Layer 3 of a small transformer language model trained on English Wikipedia (13 layers, counted from 0, width 64).
A neuron adds its activation times its output weights to the MLP's output. To switch it off is to set its activation to zero at one token and run the rest of the model.
A neuron's activation on a vector x is GELU(weights . x + bias), where the dot is the dot product.

Input weights of the MLP neurons that the questions are about. A number n stands for (n - 500) times 0.0012.
n69 (bias -0.062): 517 309 684 586 338 259 220 321 534 371 678 386 592 313 339 343 406 405 669 414 457 633 414 473 376 417 415 622 393 520 362 410 695 700 726 573 555 588 542 564 595 598 721 644 538 375 558 587 581 460 768 473 446 377 792 335 808 404 528 539 414 372 202 562
n95 (bias -0.051): 455 626 422 508 810 254 532 244 590 573 659 597 614 353 769 486 482 204 483 404 207 590 489 610 353 377 696 521 430 703 371 393 309 588 479 258 520 792 702 410 542 521 898 582 444 411 813 632 256 299 698 603 584 522 492 265 176 462 644 386 673 713 338 615
n124 (bias -0.074): 687 723 464 573 556 362 565 442 601 623 375 480 275 513 474 296 294 582 326 415 538 268 547 279 414 375 490 551 551 385 627 576 533 713 721 661 593 399 521 618 614 535 515 535 338 492 586 618 510 525 384 613 428 694 505 462 504 559 505 688 333 379 640 275
n140 (bias -0.057): 450 309 456 651 339 649 375 378 666 448 557 465 433 477 264 412 749 472 434 676 483 555 323 282 382 410 517 367 572 601 773 488 673 671 694 548 561 581 510 528 423 355 214 353 430 466 596 447 552 330 411 684 668 564 604 713 578 543 478 516 359 391 566 448
n154 (bias -0.014): 416 576 345 497 439 397 710 445 511 860 520 686 551 513 657 516 599 683 503 280 633 438 560 539 436 620 437 512 505 371 528 548 230 529 642 440 368 546 468 325 509 546 404 534 797 482 640 401 451 541 206 457 473 539 494 587 276 519 572 638 429 397 546 333
n169 (bias -0.099): 348 628 648 722 565 324 453 443 425 458 267 708 373 392 463 593 641 594 331 574 484 497 612 544 474 565 488 485 414 688 733 381 531 314 704 251 506 514 389 443 637 530 490 625 364 545 684 513 206 634 583 593 402 385 357 405 393 569 661 341 439 544 485 425
n198 (bias -0.077): 750 439 755 382 324 552 420 497 490 683 745 429 426 430 442 609 488 462 521 651 504 326 541 358 468 739 113 570 320 555 567 555 532 851 168 562 672 596 576 582 398 370 594 322 616 260 579 677 488 471 495 466 441 527 341 398 494 711 291 817 493 396 378 519
n199 (bias -0.064): 484 676 649 572 370 256 915 330 548 608 538 494 468 348 482 451 596 609 420 584 450 366 651 683 420 586 410 508 348 531 393 773 372 543 434 449 592 354 652 609 560 359 426 407 829 588 373 442 813 447 602 616 328 548 338 491 422 490 445 645 358 610 432 234
n212 (bias -0.011): 595 490 455 395 328 505 554 597 677 212 733 512 439 255 517 400 519 475 213 441 486 432 648 378 426 355 437 444 286 592 693 452 535 723 664 706 444 632 610 685 431 408 446 253 356 530 699 582 653 664 477 395 480 326 380 598 470 455 561 736 356 686 447 433
n217 (bias -0.083): 356 200 657 555 296 162 450 880 539 630 542 512 689 637 575 383 522 552 378 243 676 583 709 402 383 460 483 588 612 497 473 368 586 428 25 526 454 533 559 524 692 552 325 304 680 351 552 293 376 213 789 416 638 486 468 774 612 573 236 671 386 351 469 696
n220 (bias -0.048): 695 692 323 620 495 533 610 456 452 453 577 543 410 415 617 449 632 224 420 410 815 486 650 321 252 397 413 479 356 382 609 567 529 452 325 718 261 538 587 353 657 515 440 439 482 434 596 601 287 420 652 457 399 418 578 314 676 521 494 576 487 703 613 547
n225 (bias -0.047): 335 613 458 500 231 395 352 612 336 486 468 528 474 642 444 654 489 749 440 433 349 440 448 485 364 549 370 414 357 540 625 519 456 633 856 438 357 418 742 382 475 447 429 440 593 446 558 523 387 563 614 637 492 694 608 616 446 674 607 439 377 448 412 440
n296 (bias -0.038): 546 458 438 528 113 207 548 521 520 741 414 573 422 344 668 638 557 511 393 565 603 695 555 391 235 668 370 593 771 421 616 218 556 516 500 437 388 436 608 406 510 356 558 585 742 565 519 563 410 490 491 425 474 534 239 564 347 574 377 629 445 431 582 592
n305 (bias -0.058): 681 445 540 577 652 330 472 765 405 474 557 618 449 403 603 534 419 876 530 661 562 611 170 436 177 361 340 605 460 491 573 499 458 642 358 843 629 596 458 546 382 181 642 245 751 355 601 360 675 529 263 454 469 419 636 588 509 534 446 628 440 489 238 353
n307 (bias -0.114): 256 443 521 486 442 756 418 399 461 619 365 579 111 312 219 380 504 558 422 529 677 505 193 496 417 874 142 514 605 443 959 622 494 726 598 468 567 370 402 486 464 388 599 541 571 363 739 264 463 499 470 459 483 465 504 464 640 576 601 574 443 291 605 475
n312 (bias -0.065): 361 729 395 486 411 398 567 598 306 657 602 502 261 518 538 462 398 678 495 784 496 381 345 466 353 759 476 465 342 418 420 543 669 651 718 396 410 337 564 468 574 558 594 455 411 555 512 513 511 646 502 473 364 603 528 604 373 529 329 666 348 497 597 286

Output weights of the MLP neurons that the questions are about. A number n stands for (n - 500) times 0.0021.
n69: 188 530 518 319 405 427 567 625 503 624 601 419 398 421 471 440 811 502 724 277 542 509 584 759 628 548 441 411 608 481 447 471 409 539 505 435 619 548 497 539 660 805 418 532 526 452 406 444 329 530 506 522 527 446 402 536 434 505 627 727 276 275 374 644
n95: 597 536 538 472 760 528 422 380 514 383 306 384 392 464 274 542 555 719 343 315 449 633 648 410 542 587 640 754 534 474 253 205 590 487 469 819 442 331 720 679 676 477 352 396 415 675 444 342 625 764 248 341 463 651 709 426 329 569 691 437 356 632 454 344
n124: 462 561 367 567 606 245 622 735 494 363 696 288 605 470 646 361 499 471 422 488 514 453 517 551 394 468 544 542 261 637 596 564 527 428 532 402 558 688 560 515 610 459 530 472 384 320 407 421 215 611 340 308 684 520 387 262 704 704 563 467 530 506 669 653
n140: 407 740 424 627 401 341 431 417 564 537 571 530 461 455 438 621 574 630 325 432 397 476 552 613 401 687 571 707 352 698 690 373 646 476 623 600 372 585 374 418 576 472 514 401 367 386 567 374 454 455 492 423 378 497 629 484 595 251 505 338 680 652 286 705
n154: 304 372 787 587 465 609 451 449 474 357 431 438 522 722 564 576 647 519 634 272 489 603 742 503 417 470 362 454 323 504 511 473 527 577 591 471 598 477 637 482 383 271 535 491 504 599 206 515 602 548 584 401 543 566 272 542 527 573 463 711 263 648 478 447
n169: 325 584 523 388 436 429 602 593 399 241 564 552 758 563 544 484 289 552 489 648 666 314 424 431 509 473 573 720 462 514 561 525 392 523 526 575 636 685 544 432 649 517 359 364 315 649 294 471 750 429 465 451 442 403 547 589 455 558 426 488 503 578 537 394
n198: 709 542 378 647 525 561 515 470 585 271 395 401 706 451 374 303 228 158 538 769 698 546 555 323 539 390 562 488 677 673 708 378 491 619 493 570 627 350 532 564 455 382 502 207 733 335 655 317 839 210 622 546 538 489 506 233 724 583 607 434 619 390 323 569
n199: 650 430 520 568 709 505 245 490 314 545 607 500 482 482 260 602 315 451 604 422 563 748 393 384 513 336 458 667 481 434 598 504 415 437 458 449 323 472 403 483 373 475 523 612 430 482 455 478 574 582 544 480 472 464 581 615 462 574 627 536 602 613 615 632
n212: 204 514 326 370 539 593 575 513 339 691 365 350 559 564 555 494 459 281 593 700 435 580 513 687 735 713 736 326 661 301 467 643 499 546 503 341 329 530 495 185 378 353 326 645 730 522 376 560 418 507 550 375 598 510 450 464 517 641 460 425 478 484 613 738
n217: 663 149 589 289 298 470 683 965 526 782 381 384 520 619 545 319 439 589 319 444 633 315 326 500 512 567 401 656 320 704 542 624 627 564 607 531 425 691 286 355 393 530 403 352 631 457 530 524 399 366 690 547 466 398 539 451 605 664 457 414 856 154 313 442
n220: 657 591 410 710 468 522 636 731 393 401 159 355 462 665 727 464 576 516 350 514 470 373 626 358 511 573 616 582 560 536 552 519 463 395 556 580 394 336 262 307 568 767 467 287 534 455 390 572 458 485 527 341 489 458 374 490 549 565 518 710 560 825 514 267
n225: 516 227 427 325 431 597 627 589 709 446 262 460 536 483 578 700 541 532 365 350 548 424 584 515 315 446 360 654 519 577 424 463 322 578 579 565 474 463 405 415 516 507 473 309 579 551 502 552 433 565 611 488 555 540 286 510 511 670 399 541 572 691 700 543
n296: 336 482 537 518 583 453 457 390 572 216 519 397 686 574 373 878 519 667 613 495 314 562 337 654 485 480 510 548 570 691 494 311 467 535 495 457 484 313 583 492 551 545 578 513 268 548 409 545 381 515 412 525 478 587 651 553 288 528 532 533 447 593 451 593
n305: 295 540 488 510 473 694 526 491 559 494 386 577 441 500 311 624 465 451 658 570 506 642 437 305 780 530 304 290 686 636 520 528 636 666 616 529 272 497 664 373 356 673 474 403 568 624 662 326 528 344 475 499 337 456 743 458 521 592 406 318 717 235 290 620
n307: 497 382 392 287 497 345 181 267 465 525 494 734 519 596 287 465 583 665 639 419 658 455 626 441 828 610 392 483 515 625 295 450 777 532 500 611 350 66 745 627 854 638 360 490 520 570 443 602 598 490 290 272 371 653 713 568 529 514 637 389 368 369 401 569
n312: 316 457 343 447 567 539 558 687 429 485 356 609 420 477 550 538 446 696 318 458 464 471 443 407 662 461 489 663 590 503 463 359 644 515 556 550 594 400 371 476 536 525 187 269 412 572 442 652 590 425 459 551 616 714 538 496 638 536 518 434 656 262 603 544

Each question names a token from some text and the token that comes next. It shows the vector x that enters the MLP there. A number n stands for (n - 500) times 0.0075.

Then comes g, the gradient of the next token's log-probability with respect to the MLP's output, scaled to length 1. A neuron's effect is roughly proportional to its activation times (output weights . g). A number n stands for (n - 500) times 0.00094.

"]", then "}"
x: 610 753 597 355 271 735 532 352 483 470 216 471 615 570 526 527 409 603 436 327 565 723 353 766 625 385 642 293 414 662 249 256 378 534 370 484 408 453 367 450 536 481 778 357 429 598 562 567 639 431 292 604 528 454 414 557 702 577 321 640 437 545 634 639
g: 379 452 636 267 804 411 547 240 415 409 464 492 719 324 483 320 394 574 529 329 636 645 801 453 495 450 496 706 578 482 449 687 727 326 483 414 375 518 357 476 276 421 665 614 581 566 311 496 531 338 475 437 673 446 825 481 547 485 518 491 407 636 560 481
Which neuron, switched off, raises the next token's probability most? n199

"s,", then " and"
x: 630 713 550 427 167 665 427 500 489 476 159 533 537 440 553 555 633 556 465 471 603 762 443 820 594 306 492 217 422 641 296 324 275 643 346 543 387 432 349 421 544 484 725 369 474 629 587 558 512 485 313 559 504 468 456 518 667 614 341 517 511 500 747 597
g: 613 616 390 492 650 537 549 473 411 413 518 483 638 588 430 431 551 341 426 690 422 777 511 658 368 350 584 561 479 547 332 121 328 595 619 296 469 660 518 684 500 622 526 667 474 653 334 458 298 401 371 559 591 495 684 393 472 463 175 516 284 693 550 703
Which two neurons, each switched off alone, lower its probability most, in order? n296, n217

",", then " January"
x: 606 706 486 418 262 707 400 395 449 525 132 562 547 419 590 519 557 589 402 450 638 779 412 829 621 362 564 256 368 650 296 417 269 608 386 502 436 419 352 450 564 440 667 371 419 684 602 577 588 428 304 594 482 350 502 543 713 612 342 502 534 552 700 534
g: 393 573 541 559 496 468 291 558 297 303 424 464 523 421 489 609 380 344 536 436 573 707 508 702 540 453 531 641 367 413 432 381 496 407 325 612 395 797 208 402 732 457 410 358 657 244 477 615 773 819 418 445 547 609 498 660 502 483 483 427 685 729 463 510
Which neuron, switched off, raises the next token's probability most? n140

" F", then "res"
x: 535 682 527 245 273 769 419 482 498 576 106 538 572 468 506 338 567 635 433 417 571 749 456 726 650 408 740 343 312 676 223 440 391 531 430 582 482 419 276 379 563 508 600 258 509 629 585 583 649 433 415 611 471 445 465 622 689 619 427 326 507 613 608 473
g: 270 535 388 328 472 380 275 484 546 428 404 679 472 318 443 541 553 442 557 531 720 341 389 616 503 291 655 644 602 876 441 522 762 519 476 469 370 759 623 512 545 407 328 510 575 524 611 392 432 666 419 519 709 710 410 354 480 724 359 542 363 543 419 324
Which neuron, switched off, lowers the next token's probability most? n220

" the", then " publ"
x: 582 730 558 371 189 748 480 467 448 580 194 495 589 440 592 471 611 684 523 380 574 712 442 662 585 323 543 372 336 642 289 325 355 481 324 611 403 439 332 306 474 460 779 342 366 605 533 653 560 473 307 621 468 605 425 686 681 582 533 435 554 500 591 550
g: 783 677 517 628 485 471 486 192 374 244 253 474 592 401 460 390 428 656 719 582 570 678 392 625 580 353 669 625 635 290 539 421 635 452 383 440 441 524 437 485 469 521 528 719 435 493 317 423 206 646 588 352 534 510 386 442 436 549 503 837 408 577 613 520
Which neuron, switched off, lowers the next token's probability most? n217

"al", then " then"
x: 572 646 456 362 227 795 329 302 464 534 109 522 583 478 510 456 609 598 448 394 643 809 457 718 637 368 636 355 457 661 195 351 383 602 389 518 477 395 289 455 599 390 660 344 455 699 469 618 625 541 337 654 479 507 390 646 614 486 520 541 545 526 595 528
g: 501 536 557 673 352 474 607 643 375 458 577 250 296 748 719 559 544 314 451 468 513 553 411 402 484 447 545 461 503 211 720 124 220 573 678 459 524 458 657 606 474 570 393 578 476 542 645 454 557 489 468 534 540 338 262 773 575 709 642 511 504 472 498 348
Which neuron, switched off, raises the next token's probability most? n220

"–19", then "."
x: 486 761 605 336 315 676 474 351 439 497 215 609 586 488 484 576 530 526 382 341 583 779 393 843 620 397 578 299 455 553 174 322 412 576 406 524 379 523 366 560 607 389 680 325 428 583 433 651 640 438 310 635 470 407 534 485 787 577 427 376 555 546 660 489
g: 471 359 347 449 758 436 435 509 516 288 574 426 756 382 361 350 303 598 563 519 551 548 468 719 416 495 679 525 502 248 494 611 750 560 467 310 456 411 548 455 622 409 698 597 539 298 397 390 508 787 741 421 796 531 361 583 302 661 546 374 450 473 410 494
Which two neurons, each switched off alone, lower its probability most, in order? n305, n220

" S", then "erv"
x: 564 698 534 250 343 767 476 473 439 556 73 514 573 495 473 374 595 606 295 407 509 724 426 819 610 393 623 351 402 609 271 506 394 530 390 646 389 460 247 449 628 568 685 261 438 575 572 690 644 416 405 592 445 525 451 567 750 600 432 390 484 512 615 465
g: 692 603 595 302 603 361 398 560 316 459 447 296 574 477 447 415 819 404 454 647 632 618 372 540 417 441 534 645 644 323 651 460 472 778 283 346 628 482 488 369 740 593 434 549 517 439 415 664 356 367 513 286 349 426 514 546 516 817 683 345 636 419 403 482
Which neuron, switched off, raises the next token's probability most? n217

"a", then "ig"
x: 593 695 436 344 293 831 328 402 402 500 171 426 482 451 493 463 592 495 393 517 674 774 471 719 676 338 682 415 397 624 233 401 306 550 334 551 522 399 325 453 568 465 737 329 444 674 509 666 693 485 313 606 544 463 436 594 689 550 407 490 485 543 558 590
g: 463 427 770 407 684 491 401 412 543 562 463 412 519 97 403 469 458 566 358 293 617 488 719 575 361 532 489 580 496 467 398 737 584 824 486 410 437 280 289 348 384 487 780 438 497 646 509 394 558 436 613 500 582 469 620 419 296 436 586 532 749 657 619 478
Which neuron, switched off, raises the next token's probability most? n199

"c", then "ade"
x: 592 720 538 336 264 757 425 286 367 499 178 466 507 548 465 397 590 511 461 433 651 829 427 709 614 341 659 350 434 643 227 444 289 555 332 508 469 464 277 496 628 507 537 335 487 808 555 561 549 585 339 624 618 523 534 569 613 569 359 401 504 582 636 472
g: 703 526 607 604 581 583 561 486 476 649 397 638 369 219 477 349 753 738 484 591 293 552 488 622 466 341 343 749 560 529 337 552 631 576 260 469 178 524 499 577 390 556 572 342 450 549 435 521 595 435 640 494 390 492 558 170 521 683 528 393 736 471 350 389
Which neuron, switched off, lowers the next token's probability most? n169

"her", then "s,"
x: 522 712 528 399 201 713 494 341 459 463 189 479 515 455 478 515 625 555 511 339 661 805 472 775 765 399 638 335 370 586 163 348 397 675 462 563 449 415 334 535 543 385 723 379 456 726 503 495 576 454 385 585 466 412 406 583 678 504 394 451 570 524 625 470
g: 342 470 458 632 681 538 507 337 496 308 550 535 835 497 444 400 566 454 400 454 247 629 469 415 454 468 438 597 380 282 358 655 863 465 567 450 400 625 490 341 430 295 455 457 589 744 457 473 578 376 428 358 510 719 580 467 371 606 490 666 822 523 714 400
Which two neurons, each switched off alone, lower its probability most, in order? n69, n199

"ation", then " of"
x: 647 718 533 401 193 700 445 456 471 487 256 440 485 414 532 388 588 545 437 512 583 819 433 759 642 358 614 261 365 620 245 207 397 656 245 516 431 463 371 414 581 435 739 387 436 689 486 648 639 430 343 545 487 558 456 633 633 596 464 498 531 556 646 508
g: 769 496 666 337 396 542 614 476 675 525 520 546 273 528 267 293 418 571 305 682 489 364 650 505 293 529 693 356 710 546 595 688 459 688 510 392 478 550 461 519 550 670 597 414 385 532 340 505 226 484 711 538 240 730 500 425 377 542 302 502 378 551 496 629
Which neuron, switched off, lowers the next token's probability most? n312

" P", then "C"
x: 561 738 503 275 257 721 333 449 447 524 74 520 514 538 483 433 578 526 357 415 572 689 410 681 604 486 693 310 343 684 218 478 405 562 463 581 415 510 301 377 608 505 673 223 527 637 584 623 615 552 403 624 534 523 491 563 729 684 377 311 516 573 547 464
g: 324 644 552 216 426 420 540 776 231 418 492 493 667 307 631 507 364 467 576 296 551 395 699 548 335 605 558 549 776 554 324 591 422 694 442 430 425 300 383 421 222 532 506 507 473 360 702 592 557 344 680 665 557 654 358 604 527 582 576 474 436 506 584 657
Which neuron, switched off, lowers the next token's probability most? n225

"ine", then "er"
x: 582 691 539 325 234 766 446 323 382 445 198 515 444 456 526 473 592 525 422 537 610 784 442 624 697 399 666 298 410 634 214 283 336 582 391 547 463 339 329 488 545 404 715 318 430 782 474 656 547 576 354 551 520 498 434 685 678 600 497 489 540 588 521 574
g: 558 497 561 141 529 455 477 389 738 279 567 572 506 571 557 429 464 566 687 396 603 599 505 613 549 284 540 748 618 416 384 697 592 456 622 448 217 311 535 566 553 529 592 486 544 507 327 507 447 663 620 262 579 611 188 306 362 668 661 341 451 503 652 397
Which two neurons, each switched off alone, lower its probability most, in order? n140, n305

"is", then " |"
x: 595 652 530 289 169 762 451 391 451 411 218 501 489 504 448 457 613 499 422 495 591 800 482 752 699 357 683 333 491 568 173 389 321 616 382 558 434 450 340 511 602 436 675 444 358 779 578 632 549 545 416 596 511 433 501 554 724 572 396 440 457 509 603 373
g: 461 522 660 379 343 584 400 564 538 462 296 385 548 586 351 664 452 418 669 401 342 581 469 766 640 781 585 44 400 496 654 242 167 528 530 579 729 471 621 423 575 576 441 578 508 547 571 456 566 537 553 597 396 509 369 578 371 494 328 616 589 608 406 502
Which two neurons, each switched off alone, lower its probability most, in order? n124, n312

" I", then ","
x: 527 694 511 331 223 735 349 469 442 524 116 519 644 431 515 450 560 529 397 374 596 690 414 781 698 405 606 402 376 782 173 454 288 625 388 519 537 448 329 476 485 518 697 313 524 649 564 588 624 517 404 614 474 542 373 602 696 575 396 436 467 434 673 530
g: 338 471 636 701 322 574 506 521 550 500 629 478 498 488 596 433 238 624 453 387 538 463 621 582 548 559 719 453 523 161 366 378 571 367 504 361 567 722 583 391 543 126 465 626 480 552 611 523 407 691 405 589 449 330 451 895 549 410 683 515 300 379 531 569
Which two neurons, each switched off alone, lower its probability most, in order? n198, n305

"el", then "ty"
x: 592 655 544 393 265 730 428 302 419 478 156 483 533 399 471 498 550 592 454 412 644 831 486 751 731 386 693 366 422 555 189 418 386 610 412 522 458 404 287 477 638 410 671 290 518 770 546 530 554 538 345 639 462 405 394 641 671 482 440 461 531 557 603 462
g: 485 392 588 580 569 580 377 727 623 391 542 827 661 694 668 422 528 613 608 303 166 582 498 410 594 678 646 501 432 643 402 473 332 190 580 395 723 547 420 345 362 513 356 533 464 406 402 601 650 537 451 524 278 632 441 364 635 458 491 491 228 466 506 474
Which neuron, switched off, raises the next token's probability most? n154

"-", then "ed"
x: 611 664 518 368 231 697 441 373 492 539 234 552 567 382 507 533 656 592 508 385 554 795 363 673 657 389 605 410 397 682 154 383 292 571 282 520 382 574 363 358 531 503 753 324 448 616 553 601 608 351 438 572 489 501 499 529 693 585 430 346 523 615 737 457
g: 624 470 509 468 417 713 389 256 470 751 381 510 405 565 417 296 552 703 504 368 548 445 469 605 392 246 661 381 740 273 395 380 849 634 371 514 684 522 518 721 534 366 514 500 520 575 271 577 590 452 659 272 528 594 623 389 302 410 591 482 519 575 453 593
Which neuron, switched off, lowers the next token's probability most? n95

" Jos", then "ep"
x: 590 709 564 315 259 810 460 431 385 517 158 437 543 381 408 400 612 487 326 501 552 646 461 807 621 292 624 421 327 511 281 508 408 552 372 633 434 529 369 472 564 476 678 367 549 694 531 643 601 414 332 631 383 401 458 643 850 597 462 365 558 494 590 549
g: 804 383 750 537 679 549 757 435 430 694 567 180 520 486 262 551 371 675 445 539 631 539 668 494 382 550 533 368 707 361 568 462 414 329 467 371 479 387 405 288 463 672 499 564 518 452 547 443 449 589 654 405 598 365 525 400 662 610 635 434 187 482 303 530
Which neuron, switched off, lowers the next token's probability most? n220

"ack", then "et"
x: 623 724 599 310 324 759 488 231 456 525 237 534 381 384 411 388 552 559 422 440 572 699 409 722 729 390 677 357 442 545 207 376 479 519 377 685 499 422 294 533 622 404 761 281 387 629 502 554 622 435 400 613 449 527 394 631 743 608 457 433 551 521 674 469
g: 458 509 400 206 501 610 287 421 522 613 409 291 670 320 466 477 637 435 462 451 655 369 421 647 334 374 700 639 883 454 494 693 624 592 440 509 546 244 434 520 259 717 601 518 564 523 585 494 313 471 518 584 585 446 452 331 388 679 630 605 339 569 424 690
Which neuron, switched off, lowers the next token's probability most? n169

" E", then "A"
x: 624 665 499 343 288 717 405 462 414 474 107 477 561 455 503 385 595 581 402 404 527 721 429 687 661 424 635 429 350 736 162 446 271 574 465 565 455 488 309 352 521 578 683 356 487 739 592 612 564 553 432 614 530 536 420 625 776 619 393 317 429 561 558 464
g: 510 537 413 220 592 419 574 802 468 568 447 709 603 742 629 682 487 396 558 440 533 535 541 443 431 356 412 407 698 646 539 458 399 215 566 387 600 483 613 630 336 612 465 389 655 178 685 562 671 272 538 624 441 455 408 509 362 431 252 316 448 562 660 485
Which two neurons, each switched off alone, lower its probability most, in order? n95, n140

" Russ", then "ia"
x: 569 734 573 345 241 817 495 543 405 555 145 463 570 543 392 413 552 431 377 412 507 644 437 828 611 368 541 308 381 645 275 347 541 540 327 668 442 462 290 512 556 414 701 321 510 546 485 652 667 449 236 633 453 487 456 635 724 555 574 402 515 508 717 524
g: 521 536 765 665 535 575 722 551 434 422 635 669 418 331 279 626 534 648 357 618 510 518 591 490 510 412 375 377 657 464 432 524 559 675 388 427 515 340 433 534 400 469 696 335 726 678 425 297 503 228 300 317 528 458 772 533 336 478 583 559 650 589 228 349
Which neuron, switched off, raises the next token's probability most? n305

" T", then "enn"
x: 535 715 572 258 282 792 494 473 393 511 62 456 574 503 484 414 608 598 411 375 557 746 397 673 662 467 706 326 300 674 230 457 437 523 392 612 451 390 327 423 581 562 650 298 481 655 644 608 593 439 426 555 530 437 418 621 725 586 437 390 487 562 618 388
g: 567 525 454 487 360 639 300 579 562 416 349 582 334 533 617 696 504 250 655 644 259 576 221 481 652 453 702 492 365 500 541 324 351 295 431 749 386 796 636 685 730 406 403 423 506 457 565 622 433 636 527 495 515 490 251 579 643 466 338 443 553 555 410 608
Which two neurons, each switched off alone, lower its probability most, in order? n307, n217

" |", then "\n"
x: 615 685 506 271 262 724 488 345 459 486 149 533 503 442 617 600 523 655 378 393 612 662 344 820 584 360 571 320 458 678 280 261 317 605 353 515 360 433 322 395 583 435 717 315 417 637 706 610 695 452 422 570 483 473 465 598 697 558 436 500 539 522 584 637
g: 511 346 376 549 718 336 562 338 326 485 691 326 606 791 472 543 333 542 422 391 613 627 430 597 411 309 665 591 819 585 702 262 385 626 493 560 604 531 446 611 342 467 688 407 464 453 581 411 388 423 457 440 730 640 447 266 290 557 519 344 512 693 484 465
Which neuron, switched off, lowers the next token's probability most? n296

"ro", then "duction"
x: 600 643 555 424 289 679 363 342 436 505 213 417 471 406 461 324 550 610 453 369 541 744 451 655 665 430 656 427 388 583 142 327 404 606 255 608 454 585 371 337 616 541 811 362 468 689 526 560 677 474 336 612 584 552 377 557 743 538 436 416 575 559 655 573
g: 604 463 682 317 562 445 580 564 469 492 512 473 730 601 390 378 400 398 528 691 645 402 686 264 482 765 651 249 532 498 465 650 660 346 595 302 413 376 308 462 509 388 359 458 219 347 405 533 544 371 446 612 732 596 607 633 576 610 679 665 477 569 287 347
Which neuron, switched off, raises the next token's probability most? n198

"O", then " T"
x: 525 772 459 289 310 698 379 538 402 456 208 484 533 509 501 365 601 611 443 396 517 752 405 708 740 417 688 348 462 652 208 408 337 573 301 532 398 433 326 414 629 482 630 272 508 691 526 671 562 524 338 577 622 510 373 637 724 636 480 463 448 586 593 411
g: 630 504 607 639 314 675 555 529 749 578 328 413 324 370 683 484 354 525 467 682 526 508 384 370 539 679 455 374 390 545 612 253 418 506 464 433 438 243 680 482 668 562 622 647 484 648 240 516 665 367 490 508 443 485 827 449 416 504 555 442 719 425 190 418
Which neuron, switched off, lowers the next token's probability most? n124

" In", then "t"
x: 565 690 549 330 247 698 469 475 424 486 171 595 538 398 559 323 564 626 366 346 513 780 455 818 677 358 617 407 326 657 324 533 370 537 346 593 436 484 302 341 619 486 669 333 447 643 499 624 667 461 380 620 410 514 397 555 729 605 402 376 623 488 643 527
g: 453 590 751 424 567 426 618 766 677 551 515 573 494 552 504 480 444 604 581 422 505 607 506 345 477 850 635 392 496 495 231 329 566 503 580 215 433 621 625 648 398 347 508 574 202 647 386 713 607 431 440 484 424 261 431 631 578 364 400 351 365 569 572 271
Which neuron, switched off, lowers the next token's probability most? n198

" 193", then "2,"
x: 507 747 679 417 245 766 394 489 315 492 224 458 608 462 544 535 531 529 365 314 562 805 419 783 655 380 538 382 396 627 192 262 394 525 358 450 359 454 436 443 540 423 638 449 478 668 450 668 641 447 268 629 485 454 505 596 740 586 510 445 504 563 583 565
g: 542 354 505 401 632 545 514 696 608 515 483 586 453 621 650 666 396 204 865 590 535 534 237 627 532 447 545 392 394 374 674 340 268 286 545 511 536 605 540 585 809 386 272 505 539 388 464 531 682 742 497 363 372 509 323 542 458 525 522 320 337 477 568 532
Which neuron, switched off, raises the next token's probability most? n212

"F", then "eb"
x: 453 713 529 329 312 664 432 437 480 595 165 527 541 503 484 390 538 645 469 331 592 796 473 704 655 418 709 290 409 635 198 250 350 528 340 554 477 474 336 487 579 439 663 206 535 656 556 654 657 435 370 576 533 416 429 671 672 623 389 388 492 557 641 558
g: 618 404 397 467 415 541 664 547 527 400 267 457 408 602 338 559 715 381 636 691 365 535 545 731 451 484 467 442 744 364 285 497 508 681 303 357 274 503 299 591 289 583 562 335 546 643 633 567 500 428 650 393 501 282 599 642 850 359 631 448 456 489 509 646
Which neuron, switched off, raises the next token's probability most? n212

"^{", then "["
x: 508 749 558 404 369 658 465 275 425 448 279 509 551 477 373 601 562 580 405 533 515 750 415 653 593 413 621 457 413 728 240 289 280 532 223 419 355 544 274 483 630 530 637 341 412 698 602 683 536 536 370 547 548 413 478 596 821 596 439 351 431 538 714 543
g: 424 537 400 388 440 443 646 294 514 503 605 365 675 426 132 222 654 826 229 568 607 425 607 659 466 292 432 645 557 465 456 694 716 604 489 384 513 554 266 321 375 484 610 615 386 564 374 435 527 453 636 477 590 596 722 588 454 616 591 588 486 411 514 465
Which neuron, switched off, lowers the next token's probability most? n169

"e", then " 3"
x: 667 691 519 239 263 756 436 369 463 494 238 390 357 432 385 466 575 497 449 435 645 741 460 677 666 421 665 365 411 581 176 424 306 624 378 660 438 380 319 445 643 489 720 357 403 709 570 653 603 495 368 648 521 536 452 566 768 550 448 474 450 564 548 511
g: 474 329 538 721 680 469 468 405 635 475 610 585 276 540 649 591 723 547 316 726 656 311 406 412 574 340 509 567 442 416 605 653 331 514 433 346 386 596 424 576 712 292 176 377 624 428 632 737 498 615 576 249 532 560 454 540 601 607 488 409 270 435 365 574
Which neuron, switched off, raises the next token's probability most? n312

" Year", then "s"
x: 455 744 585 431 249 661 488 375 470 444 153 544 587 454 464 411 485 578 395 397 579 768 399 720 723 449 680 297 345 622 235 249 407 570 371 530 493 510 314 456 530 335 694 302 499 641 427 665 714 493 374 618 518 630 398 595 691 622 476 427 500 503 598 643
g: 571 403 656 513 516 518 469 202 613 456 302 417 635 672 382 245 784 602 670 511 479 576 345 273 646 594 540 559 508 378 377 506 835 483 737 216 315 638 620 541 498 406 576 492 594 592 448 399 407 330 372 369 447 620 574 497 407 459 453 470 745 540 584 413
Which neuron, switched off, raises the next token's probability most? n305

"G", then "B"
x: 555 658 519 321 247 732 408 537 467 563 191 521 580 504 381 483 577 668 477 424 518 750 411 706 633 387 665 269 455 743 214 309 346 525 356 485 496 433 353 583 585 483 666 250 470 655 453 631 557 486 330 588 635 459 389 620 737 594 357 390 430 537 694 532
g: 452 599 516 421 586 528 484 443 717 522 511 602 551 529 357 419 510 762 358 553 603 355 455 489 317 451 314 711 752 757 371 546 505 498 458 436 486 502 464 569 383 754 468 440 290 183 457 551 631 216 711 603 587 500 626 282 629 647 362 356 353 690 365 456
Which neuron, switched off, lowers the next token's probability most? n212

"[", then "c"
x: 473 746 496 307 359 645 531 304 478 439 209 547 618 491 428 636 583 634 474 344 561 729 444 681 634 422 663 404 362 594 207 369 365 605 419 633 392 593 228 460 600 440 726 334 332 613 620 642 598 380 421 523 491 423 426 560 782 500 407 426 486 410 713 602
g: 454 624 603 409 521 408 527 378 355 516 576 338 580 304 312 259 559 665 379 407 640 506 782 634 576 477 411 675 598 460 439 710 669 891 417 369 413 495 419 346 237 415 783 497 293 645 528 478 424 441 602 459 711 417 566 477 491 604 441 636 525 363 434 433
Which neuron, switched off, raises the next token's probability most? n217